Layer 4 of a small transformer language model trained on English Wikipedia (9 layers, counted from 0, width 128).
A neuron's activation on a vector x is SiLU(gate . x) times (in . x), where the dot is the dot product.

Input weights of the MLP neurons that the questions are about. A number n stands for n times 0.012.
n15 gate: -15 32 63 -9 12 -62 -39 24 -20 40 -20 -2 21 -47 -15 28 -13 -10 32 7 2 4 -10 4 -23 29 38 8 7 -21 -4 -11 -4 25 45 34 -15 24 8 -2 21 12 -9 -9 28 -24 5 4 5 -8 19 39 -28 37 48 9 -13 -2 -3 22 34 -14 -18 -37 11 -10 -32 12 8 -15 33 -25 -22 25 1 -38 -9 -26 20 10 45 -24 7 -9 23 -55 -16 13 -27 -33 -39 17 -16 -48 -23 -26 -29 27 18 7 -42 -27 48 22 -3 -26 29 46 -7 -6 -30 -40 2 21 -6 26 -11 -8 7 -6 -32 21 -17 -10 -18 -37 32 -12
n21 gate: -47 4 -12 -2 -31 26 -47 7 -20 -1 39 -39 14 11 21 -2 62 50 39 -33 22 -15 1 -18 -17 10 5 -41 18 -41 -24 -4 48 -72 -6 18 47 -49 -17 14 14 -26 10 36 -21 -9 21 5 5 -31 -2 -5 6 11 30 -2 -13 -9 1 -6 -21 -45 50 11 35 -10 1 -33 24 -11 12 -14 -19 -14 -46 10 -3 16 30 21 -37 13 -11 15 15 15 16 24 -29 10 31 -6 -1 42 -24 -1 -9 73 17 -37 17 -31 -19 9 28 45 15 23 20 -19 27 -6 16 8 -34 15 54 -33 -10 -36 -36 17 37 -14 29 18 17 -9
n25 gate: 40 14 8 -6 8 -2 26 22 -29 -34 -39 -13 -15 23 -15 19 7 17 25 -27 56 -49 14 42 17 5 19 27 26 8 -20 3 16 -42 2 -9 17 -23 15 -26 24 -20 34 -39 -43 0 19 -24 20 -2 -26 -30 9 28 -21 -48 5 21 -14 -31 -4 19 -12 -12 -6 5 33 17 12 12 -6 -18 26 32 20 -35 -17 30 10 -35 -11 20 22 -2 -13 -33 28 -2 34 1 2 -24 43 -61 29 -20 -46 8 -49 43 13 -18 -21 24 26 8 18 -21 27 17 -40 -33 21 -20 1 -28 14 -33 -12 -41 -29 -54 34 16 2 50 42 22
n90 gate: 4 17 -10 -22 -8 -3 -13 40 -7 -25 -31 -2 1 9 25 28 8 -14 -55 -20 2 -22 11 43 10 -37 49 -9 -38 15 -15 1 -33 16 -37 96 6 31 -18 13 -22 -1 34 -38 -9 2 25 1 55 17 -9 -27 15 -26 -15 1 21 15 -34 -11 -26 -26 13 32 -32 16 11 -2 -30 6 -6 39 10 80 -2 -31 18 -29 2 -1 -2 -10 -39 -43 -6 25 10 -10 -42 2 36 17 -9 -68 26 5 3 -28 33 -6 31 -31 -30 -23 -12 40 56 33 -9 24 19 3 -34 43 15 -28 16 17 2 -21 -7 -19 11 -6 56 -7 30 3
n239 gate: -19 18 0 53 -29 -23 -3 24 -21 4 20 16 25 -24 -9 -30 22 23 18 -3 55 -14 34 -16 27 -60 -4 -23 -3 -35 -9 -41 -19 22 3 -21 49 -16 6 -17 -24 -8 13 -5 -17 -42 36 -24 -31 -27 1 10 46 14 19 26 56 -5 11 51 -7 45 50 -42 57 -7 -48 34 19 -29 -15 6 -53 16 -92 -3 7 -22 10 23 39 -6 -14 -25 0 -33 -6 -21 35 22 22 46 -27 0 51 15 16 43 1 3 -1 -17 -47 -23 14 -5 41 -30 3 -20 33 33 25 3 -23 28 -1 -7 31 -67 4 15 40 21 -20 -43 -26 15
n15 in: -6 -43 -38 -13 -19 -24 -4 11 15 6 27 -4 -7 -12 13 22 -31 -5 37 -8 -2 40 34 -2 -44 20 61 29 19 18 -9 -20 -22 22 34 9 -6 36 8 -20 -12 84 -5 19 -1 2 32 46 26 1 35 -21 7 -14 0 -41 42 24 -39 4 -47 17 -4 -43 -40 -16 -25 -19 15 -4 -17 31 -18 -32 -2 -40 25 -35 22 -23 26 -21 -30 -33 5 -9 17 20 3 -3 25 31 -8 -12 38 7 27 7 -3 -42 22 4 -55 3 -1 -21 -10 -11 19 -4 -30 29 26 -5 51 11 -1 2 21 34 -3 -60 7 -24 10 27 2 -27
n21 in: 18 16 36 9 -7 -10 -2 28 -3 3 18 1 -9 25 -13 25 -16 -6 20 6 15 -36 -12 17 -2 2 -46 45 -46 -14 -19 15 19 46 -4 -6 5 -13 7 -22 20 19 7 23 -28 -20 -32 -7 49 -30 43 -13 -83 -13 77 -30 -37 25 -15 14 -6 -29 -22 28 -29 -14 36 -38 2 14 -8 26 15 -8 18 -21 -13 -49 -4 35 13 7 13 -13 17 -9 -34 43 14 17 23 -37 -70 21 8 13 11 15 -22 13 66 61 -11 -6 14 -24 -22 31 -11 -41 16 11 -30 7 -6 37 -37 -42 -8 34 28 18 -27 9 47 -31 -30 38
n25 in: 13 -39 -4 17 -5 22 4 -14 14 -43 11 28 -1 29 19 -22 22 -40 36 27 5 -15 -1 20 -12 4 6 11 -5 -1 -24 0 6 6 -15 1 11 4 -7 -36 44 26 8 -33 -13 30 -10 7 15 -34 43 5 -16 -26 25 6 -8 31 5 -12 -25 26 6 -24 43 -11 29 -61 -21 18 -19 23 9 -25 -47 12 -11 -32 7 -28 45 32 -32 9 25 44 -4 -4 -12 12 15 36 13 -6 -24 -13 11 -11 2 28 40 57 42 -16 0 -33 -14 -51 -7 -23 -14 -51 34 27 -14 -9 41 47 -8 35 -14 -1 -26 -22 -16 -11 -1 33
n90 in: -41 11 -14 -3 21 -20 -58 49 -18 22 -11 3 -23 -41 50 20 -1 11 3 29 -12 9 8 -31 27 -40 -10 30 -27 -45 -16 -21 21 -17 -14 7 26 24 -10 -24 22 -26 -27 -7 -18 10 -41 -7 -19 -25 -28 -12 5 -8 10 -25 -7 -66 35 0 1 -25 26 -83 -12 45 39 6 59 8 27 37 12 -24 -24 -13 19 -8 3 -1 -4 37 -2 22 36 26 -24 14 -27 -6 25 13 21 -33 9 90 1 20 -6 -29 2 4 -2 -33 -17 -18 11 69 17 6 45 -6 -67 32 12 -15 25 -28 22 23 -16 35 -51 -34 -3 -13 -5 7
n239 in: 14 32 -18 -19 -25 1 -15 -18 -14 45 55 -32 -8 -17 52 38 54 2 -28 43 -27 -24 -31 -53 -29 -17 -18 -23 3 5 9 57 47 -4 -35 -3 35 -51 10 18 5 22 37 34 1 -1 -14 40 -27 0 9 22 -21 5 26 -16 12 5 -56 -3 -28 6 -39 10 15 -11 -18 -3 -10 -35 13 -17 5 8 -1 -64 -3 -17 2 2 -54 -46 -4 46 27 -38 -22 0 45 7 -58 16 14 32 3 36 -15 9 -9 -30 1 -47 3 -24 5 -3 13 -29 5 -44 20 41 -17 67 27 23 15 10 12 -18 18 -41 31 53 73 -25 -31 24

Each question shows a token from some text and the vector x that enters the MLP there. A number n stands for n times 0.02.

"s": -2 32 16 -47 -22 4 4 13 31 -19 -14 -38 -6 11 15 11 -29 -17 -36 2 72 -45 -37 -25 -8 38 30 -11 46 -7 21 -14 43 -4 20 -40 -36 37 24 -20 -33 -14 26 36 -34 37 13 -29 14 -13 -32 -3 -44 -19 11 24 26 -36 -25 -27 28 -1 5 -18 11 -17 -11 3 2 -2 -3 -11 46 -46 21 3 -34 7 -6 20 -22 -32 -45 43 3 -30 -19 21 11 -1 20 -6 -16 1 43 -22 49 12 2 6 7 16 -8 17 1 -29 -6 -35 -19 -19 -3 8 -25 -22 -4 18 -19 51 -12 -3 -39 14 -60 11 20 8 -12 -28
Which neuron lights up most? n90

"if": -11 -2 19 -15 4 -4 -7 -26 9 -52 -10 -30 24 -48 13 -1 -26 -10 -4 18 38 -57 1 11 35 10 0 -9 62 -3 9 -56 9 -14 -26 5 -49 -8 29 9 -42 4 1 9 -38 60 13 10 7 6 -7 -17 36 -21 -1 11 12 -35 -2 45 35 0 39 -7 -2 17 -22 22 35 26 7 -11 0 2 45 9 2 -5 -38 10 -2 -55 -18 39 -57 22 -22 10 6 -16 -34 -19 24 52 -2 -12 29 20 -34 -1 -28 -14 32 -8 21 -7 12 -26 -11 -22 13 -1 -33 -11 -28 -2 -39 22 7 38 14 36 32 -13 -18 54 10 3
The most active neuron and its activation: n21, at about 0.77

"P": -34 -6 7 -38 -42 -12 1 6 -1 -25 -40 -33 -23 -9 -22 -23 -7 2 -23 19 76 -32 3 -32 -8 -6 8 15 75 -15 -10 18 19 10 6 -17 -25 22 9 -16 -27 -10 2 11 -20 -3 -12 -9 -14 -1 27 -16 -33 -15 16 34 -1 4 -10 26 14 -14 -32 -44 -3 15 -31 -12 13 -14 -31 -43 -25 -36 53 39 2 18 -21 3 -11 -32 -18 21 13 -1 7 16 26 -32 22 8 17 -4 35 -15 -4 -10 -8 -27 1 7 9 -4 -25 13 8 -42 -34 0 29 8 -19 -2 2 -1 -9 37 -17 12 11 7 -18 -30 -14 17 -5 -18
Which neuron lights up most? n21

"ed": -14 25 41 -38 -29 -28 31 17 34 -2 -6 -30 15 11 -7 -4 -33 -39 3 -6 67 -38 -28 -11 -10 19 20 6 43 -7 30 -27 35 -3 -23 -44 -20 30 31 -51 -45 -2 12 23 -12 21 -3 -25 11 -8 -43 1 -16 -8 -14 10 27 -25 -13 -5 22 11 11 -19 11 -42 -16 9 23 -8 -19 -30 -11 -35 31 4 -12 30 -46 33 -8 -49 -28 71 1 3 -3 23 -36 7 3 -6 -4 27 8 -39 32 -9 15 -14 36 1 -9 6 11 15 9 7 -4 -8 -9 18 -47 27 5 15 -13 54 -30 24 -29 30 -41 -7 28 28 -1 -18
The most active neuron and its activation: n25, at about 0.36

";": -15 37 8 -34 -30 11 31 14 38 -29 -42 -7 -5 -20 -5 12 -1 -21 -18 -8 66 -16 -28 -20 -22 23 20 3 71 -4 28 2 32 -2 -31 -34 -17 18 37 -14 -41 -7 12 12 -28 9 -5 -3 16 -6 -16 2 -32 -5 10 40 22 -6 0 -11 -22 -6 15 -7 3 9 -10 -2 -7 -43 8 -30 22 -11 12 0 -3 16 -43 -5 -1 -22 -16 52 -13 -26 -20 31 -11 3 27 8 -10 15 26 15 31 5 -19 -17 8 -24 -7 -12 18 -13 -1 -26 -23 3 18 30 -36 -13 -25 17 -11 58 -27 31 -12 27 -24 -8 6 -4 -5 -17
The three highest activations, in order: n25, n90, n15

"84": -18 32 51 -19 -58 0 24 -6 19 -18 -32 -2 -10 17 22 2 -2 -6 -7 0 44 -18 -13 -1 -19 33 0 21 56 -5 12 13 47 26 -16 -7 -30 42 43 -29 -23 -9 -2 28 -13 34 -32 5 1 25 25 -41 0 -34 -19 13 15 -19 -20 -38 15 5 -21 -14 40 -23 16 8 48 -17 -20 -36 -6 -20 -9 14 -39 16 -28 -16 -28 -26 8 70 -13 33 3 28 0 -4 26 15 17 -17 3 4 27 2 -10 -6 22 12 -3 -6 3 -28 41 -38 -21 -39 -13 27 -46 -23 -5 24 -11 48 -11 56 -3 20 -31 9 13 44 18 -11
The two highest activations, in order: n25, n90

",": -12 24 18 -21 -47 -13 33 17 23 -24 -38 -15 -11 -12 -3 17 2 0 -9 -14 70 -3 -22 3 -10 24 13 -17 80 -33 3 -11 2 16 -28 -28 -32 27 11 -30 -25 -9 3 18 -21 15 -9 3 18 -15 -22 0 -9 -9 17 26 41 -19 23 -8 -2 5 0 -14 34 -26 -20 8 3 -45 -7 -24 1 -19 6 2 0 2 -18 25 1 -33 -7 48 -27 -6 -7 15 8 -1 28 0 -8 31 13 0 22 26 -29 -5 8 -14 4 -18 -12 -4 10 -12 -10 8 10 5 -34 8 -8 9 -20 40 -16 2 -17 12 -41 -6 17 0 3 -15
The two highest activations, in order: n239, n25

" As": 22 19 52 -38 -38 15 12 27 6 2 -27 -49 -27 -12 13 13 -24 4 -20 4 58 9 -21 -51 -30 9 -7 -1 81 -17 -2 -5 -10 30 -8 -1 -30 18 7 -30 -5 -30 13 28 -13 31 13 -9 6 -5 -3 14 2 -10 14 59 4 -36 2 16 -6 15 -8 3 13 21 -30 -9 25 -9 -12 -28 20 -28 19 40 -9 9 -1 -11 -17 -8 -29 65 -42 -12 -7 18 8 -4 18 11 -17 21 7 8 16 7 -35 -10 7 -6 -13 -12 -1 -6 12 5 -17 -19 8 18 -8 21 -21 11 -33 38 0 0 -19 26 -35 -6 -4 14 -3 -16
The most active neuron and its activation: n25, at about 0.37

" G": -19 -16 0 -37 -28 -34 -9 5 12 -22 -32 -15 -14 -7 -9 5 4 -21 -28 32 80 -39 1 -25 14 6 -7 3 69 7 -11 24 38 25 4 -34 -22 34 12 -36 -28 -2 25 22 -7 27 -14 11 9 15 -2 -7 12 5 2 66 16 -9 -10 17 -35 2 -7 -31 -8 -26 -10 6 13 -8 -18 -29 -14 -6 19 6 19 14 -18 -6 -38 -24 -8 49 -13 14 3 -13 8 1 26 -9 -32 -14 -2 -4 28 -22 -7 -27 3 10 2 3 -13 -20 28 3 -18 13 23 30 -44 -7 -7 -19 -35 27 -11 32 -25 13 -12 -23 -30 30 -12 -25
The three highest activations, in order: n25, n21, n239

" in": -12 36 30 -38 -36 -9 26 23 25 -4 -31 -40 -2 1 -18 -6 -12 -8 30 10 61 -16 -3 -23 -34 -11 1 -14 78 -20 13 -27 4 -14 0 -13 -22 25 22 -16 -46 -2 7 23 -13 24 5 1 8 -14 21 19 -33 -6 18 34 50 -10 2 5 13 -8 6 -16 25 -13 -17 -3 5 -58 -34 -13 10 -5 13 32 -16 1 -28 27 -15 -28 -25 24 -18 -19 -2 17 -6 4 18 -2 1 16 26 -15 27 3 -32 -3 8 -2 2 17 11 -1 14 -15 -33 -13 -27 -1 -20 18 38 0 -17 19 -28 14 27 6 -33 11 19 26 -9 -28
Which neuron lights up most? n15

" club": -16 36 -1 -37 -20 -21 18 35 39 -12 -32 -25 0 -7 9 -5 -20 -11 -2 -9 66 -33 -7 -24 -11 8 9 5 65 -12 4 -9 10 2 -24 -20 -18 17 47 -33 -38 4 33 22 -14 31 -9 9 17 -3 -20 -3 -19 5 10 39 56 -6 -5 -27 38 32 1 -12 26 -11 -32 15 16 -26 -8 -36 -1 -36 37 16 -32 39 -24 5 5 -21 -7 33 -7 -33 -26 18 3 -3 22 -11 -8 41 5 -23 32 1 -8 17 15 -15 21 -21 25 11 11 6 -29 -2 -10 -12 -30 -21 12 2 -44 48 -29 36 -22 8 -38 7 2 5 -3 -6
The most active neuron and its activation: n90, at about 0.29

"\"": -23 18 33 -24 -16 3 27 48 47 -19 -34 -28 -15 22 4 8 -23 -9 0 -12 60 -31 -16 -8 -20 27 12 9 76 -57 13 -26 18 16 -22 -29 -31 12 16 -27 -13 -33 24 18 -27 18 -23 16 13 -5 6 3 -3 0 -2 15 22 -37 47 0 4 9 -16 1 18 -9 -38 -9 -2 -35 11 -23 -17 -12 19 11 -27 23 -22 -1 8 -29 -21 49 -15 -26 7 0 1 6 26 7 -11 31 1 -11 22 16 4 5 18 -5 3 -12 7 -7 16 -13 -36 -9 -4 -2 -25 -4 4 20 -23 52 -16 -12 3 9 -44 -14 33 3 -18 -4
The three highest activations, in order: n90, n21, n25

"an": 8 2 19 -23 -32 8 11 2 7 -33 -43 -31 -20 -14 27 -13 -9 10 20 16 41 -18 -27 -25 -9 1 37 -60 65 -5 -2 -12 12 54 -27 7 -21 27 11 -5 -22 -22 64 36 -24 22 21 -17 -3 -1 24 -5 -1 -14 12 33 20 -37 -10 -11 -1 8 -17 -59 5 0 -38 -39 -1 -21 -4 -47 24 1 19 1 -37 -9 33 -47 -10 11 -11 32 -43 17 -1 5 -27 0 24 3 7 -17 -5 -4 15 3 -28 -2 20 -6 14 24 -44 -3 19 -14 -15 -44 11 32 -11 -40 -6 42 -24 39 -42 6 23 19 -29 -24 14 43 4 2
The three highest activations, in order: n25, n90, n15

"6": -31 12 38 -37 -40 -1 7 -5 18 -40 -49 -19 -21 -7 -9 25 -13 -15 -13 23 46 -34 -13 -21 -19 9 4 -1 56 -30 57 -31 27 -12 7 0 -37 17 29 -7 6 -17 24 -3 -15 -8 -50 -13 13 29 10 -2 3 -24 25 -13 -26 3 0 -53 47 0 -24 -29 30 -11 -3 9 14 -18 -33 -9 -7 7 19 40 -8 12 -42 8 -22 -27 -25 15 -23 -19 -25 41 -1 -19 29 -6 11 -10 51 -24 15 -8 -2 -18 10 -6 -12 11 19 -45 35 14 -27 -20 1 31 -67 -33 -5 32 1 46 -4 32 2 21 -24 5 15 41 -31 -6
Which neuron lights up most? n239

"r": -22 13 23 -30 15 10 20 12 15 -21 -17 -28 6 17 -21 -15 -6 -32 -17 14 30 -39 -14 2 21 8 12 5 83 -20 9 10 11 12 -6 -9 -5 49 20 -1 -8 2 38 39 -38 50 -1 8 22 18 12 -24 4 -28 39 -6 40 -17 26 28 38 21 44 -6 37 -9 48 20 -19 -25 16 -15 -15 -30 30 -5 26 33 -17 -7 -21 -20 -50 44 -28 -16 -8 -8 16 -27 0 26 3 25 24 -24 16 -20 7 -10 3 11 16 9 0 12 35 0 -31 2 1 -2 -17 11 -43 15 -22 -2 11 51 -44 10 -5 -12 -7 2 7 -11
Which neuron lights up most? n239

" M": -4 -28 14 -26 -27 -8 9 -8 37 -23 -51 -36 4 3 -36 11 6 -15 -16 20 61 -21 1 -28 -20 -15 4 -3 82 0 3 -1 14 37 -26 -9 -22 17 32 -17 -32 -14 16 18 -22 24 -26 -6 29 -6 27 -9 8 -35 16 66 37 -2 -11 12 -16 -1 -20 -16 -15 -6 -13 -12 15 -13 -6 -33 14 -21 8 7 4 14 -20 -29 -2 -10 -6 41 -7 -22 -5 5 10 -13 19 14 -5 -12 4 -1 32 -40 -14 -9 -19 16 -4 8 -23 -19 18 2 -20 -16 2 8 -38 4 -24 -12 -21 37 -1 27 -8 23 -3 -32 0 24 5 -16
Which neuron lights up most? n239

" 19": -22 -2 32 -27 -31 4 15 -3 16 -40 -35 -14 -51 4 1 -14 -13 20 8 6 43 -25 -5 2 -7 -6 14 8 69 -32 29 -15 -3 16 -13 -8 -52 65 56 -19 -31 -9 0 10 -23 22 -8 15 2 -6 2 -15 -5 17 9 17 -8 -13 6 -26 11 -1 -46 -25 25 0 -1 5 22 -33 1 -30 -1 -7 21 8 -4 12 -38 -14 -6 -44 -38 34 -21 29 -10 51 -8 -33 24 -13 -24 4 19 6 28 -33 -14 -22 19 22 -2 34 -1 -5 10 -2 -19 18 -22 21 -57 -26 10 18 1 39 -10 21 8 25 -36 1 6 14 -43 -34
The most active neuron and its activation: n239, at about 0.38

" August": -12 36 14 -11 -32 27 41 -7 2 18 -42 -20 -50 18 27 -17 0 1 5 34 43 -31 -17 -35 -29 41 -3 2 58 -27 38 -4 10 22 -21 3 -22 50 6 -27 -24 -15 -10 15 -26 30 -22 6 24 14 8 -6 15 -9 -8 35 38 -19 -4 3 9 6 -19 -26 19 -23 19 -8 36 -23 -17 -35 12 -18 21 24 -9 38 -6 -22 -41 -26 -12 31 -49 -23 -14 34 6 -18 31 1 4 0 5 1 35 -18 -30 -7 47 10 -29 -37 12 -6 37 3 -16 -17 -15 19 -42 -21 -12 23 -29 47 3 66 29 34 -19 -14 -13 27 -20 -25
The most active neuron and its activation: n25, at about 0.16

"23": -13 4 25 -10 -36 1 21 8 38 -38 -42 -14 4 -4 1 9 -13 -18 22 27 50 -40 14 -13 -19 -2 -3 19 87 -18 21 -10 -5 22 -30 4 -33 21 9 7 -31 -17 18 9 1 22 1 11 16 15 20 -10 -28 -20 9 5 24 -13 6 -36 -3 23 9 -60 14 1 -16 3 -4 -23 -8 -17 -11 8 39 15 -24 10 -23 -14 -11 -24 -44 37 7 -11 17 -20 -8 -1 28 -8 22 -26 39 16 17 -22 -23 14 8 -15 17 -6 8 -11 40 2 -3 -1 -2 14 -41 -17 -11 -7 6 31 -22 10 -18 20 -26 -8 26 12 7 -19
The two highest activations, in order: n25, n90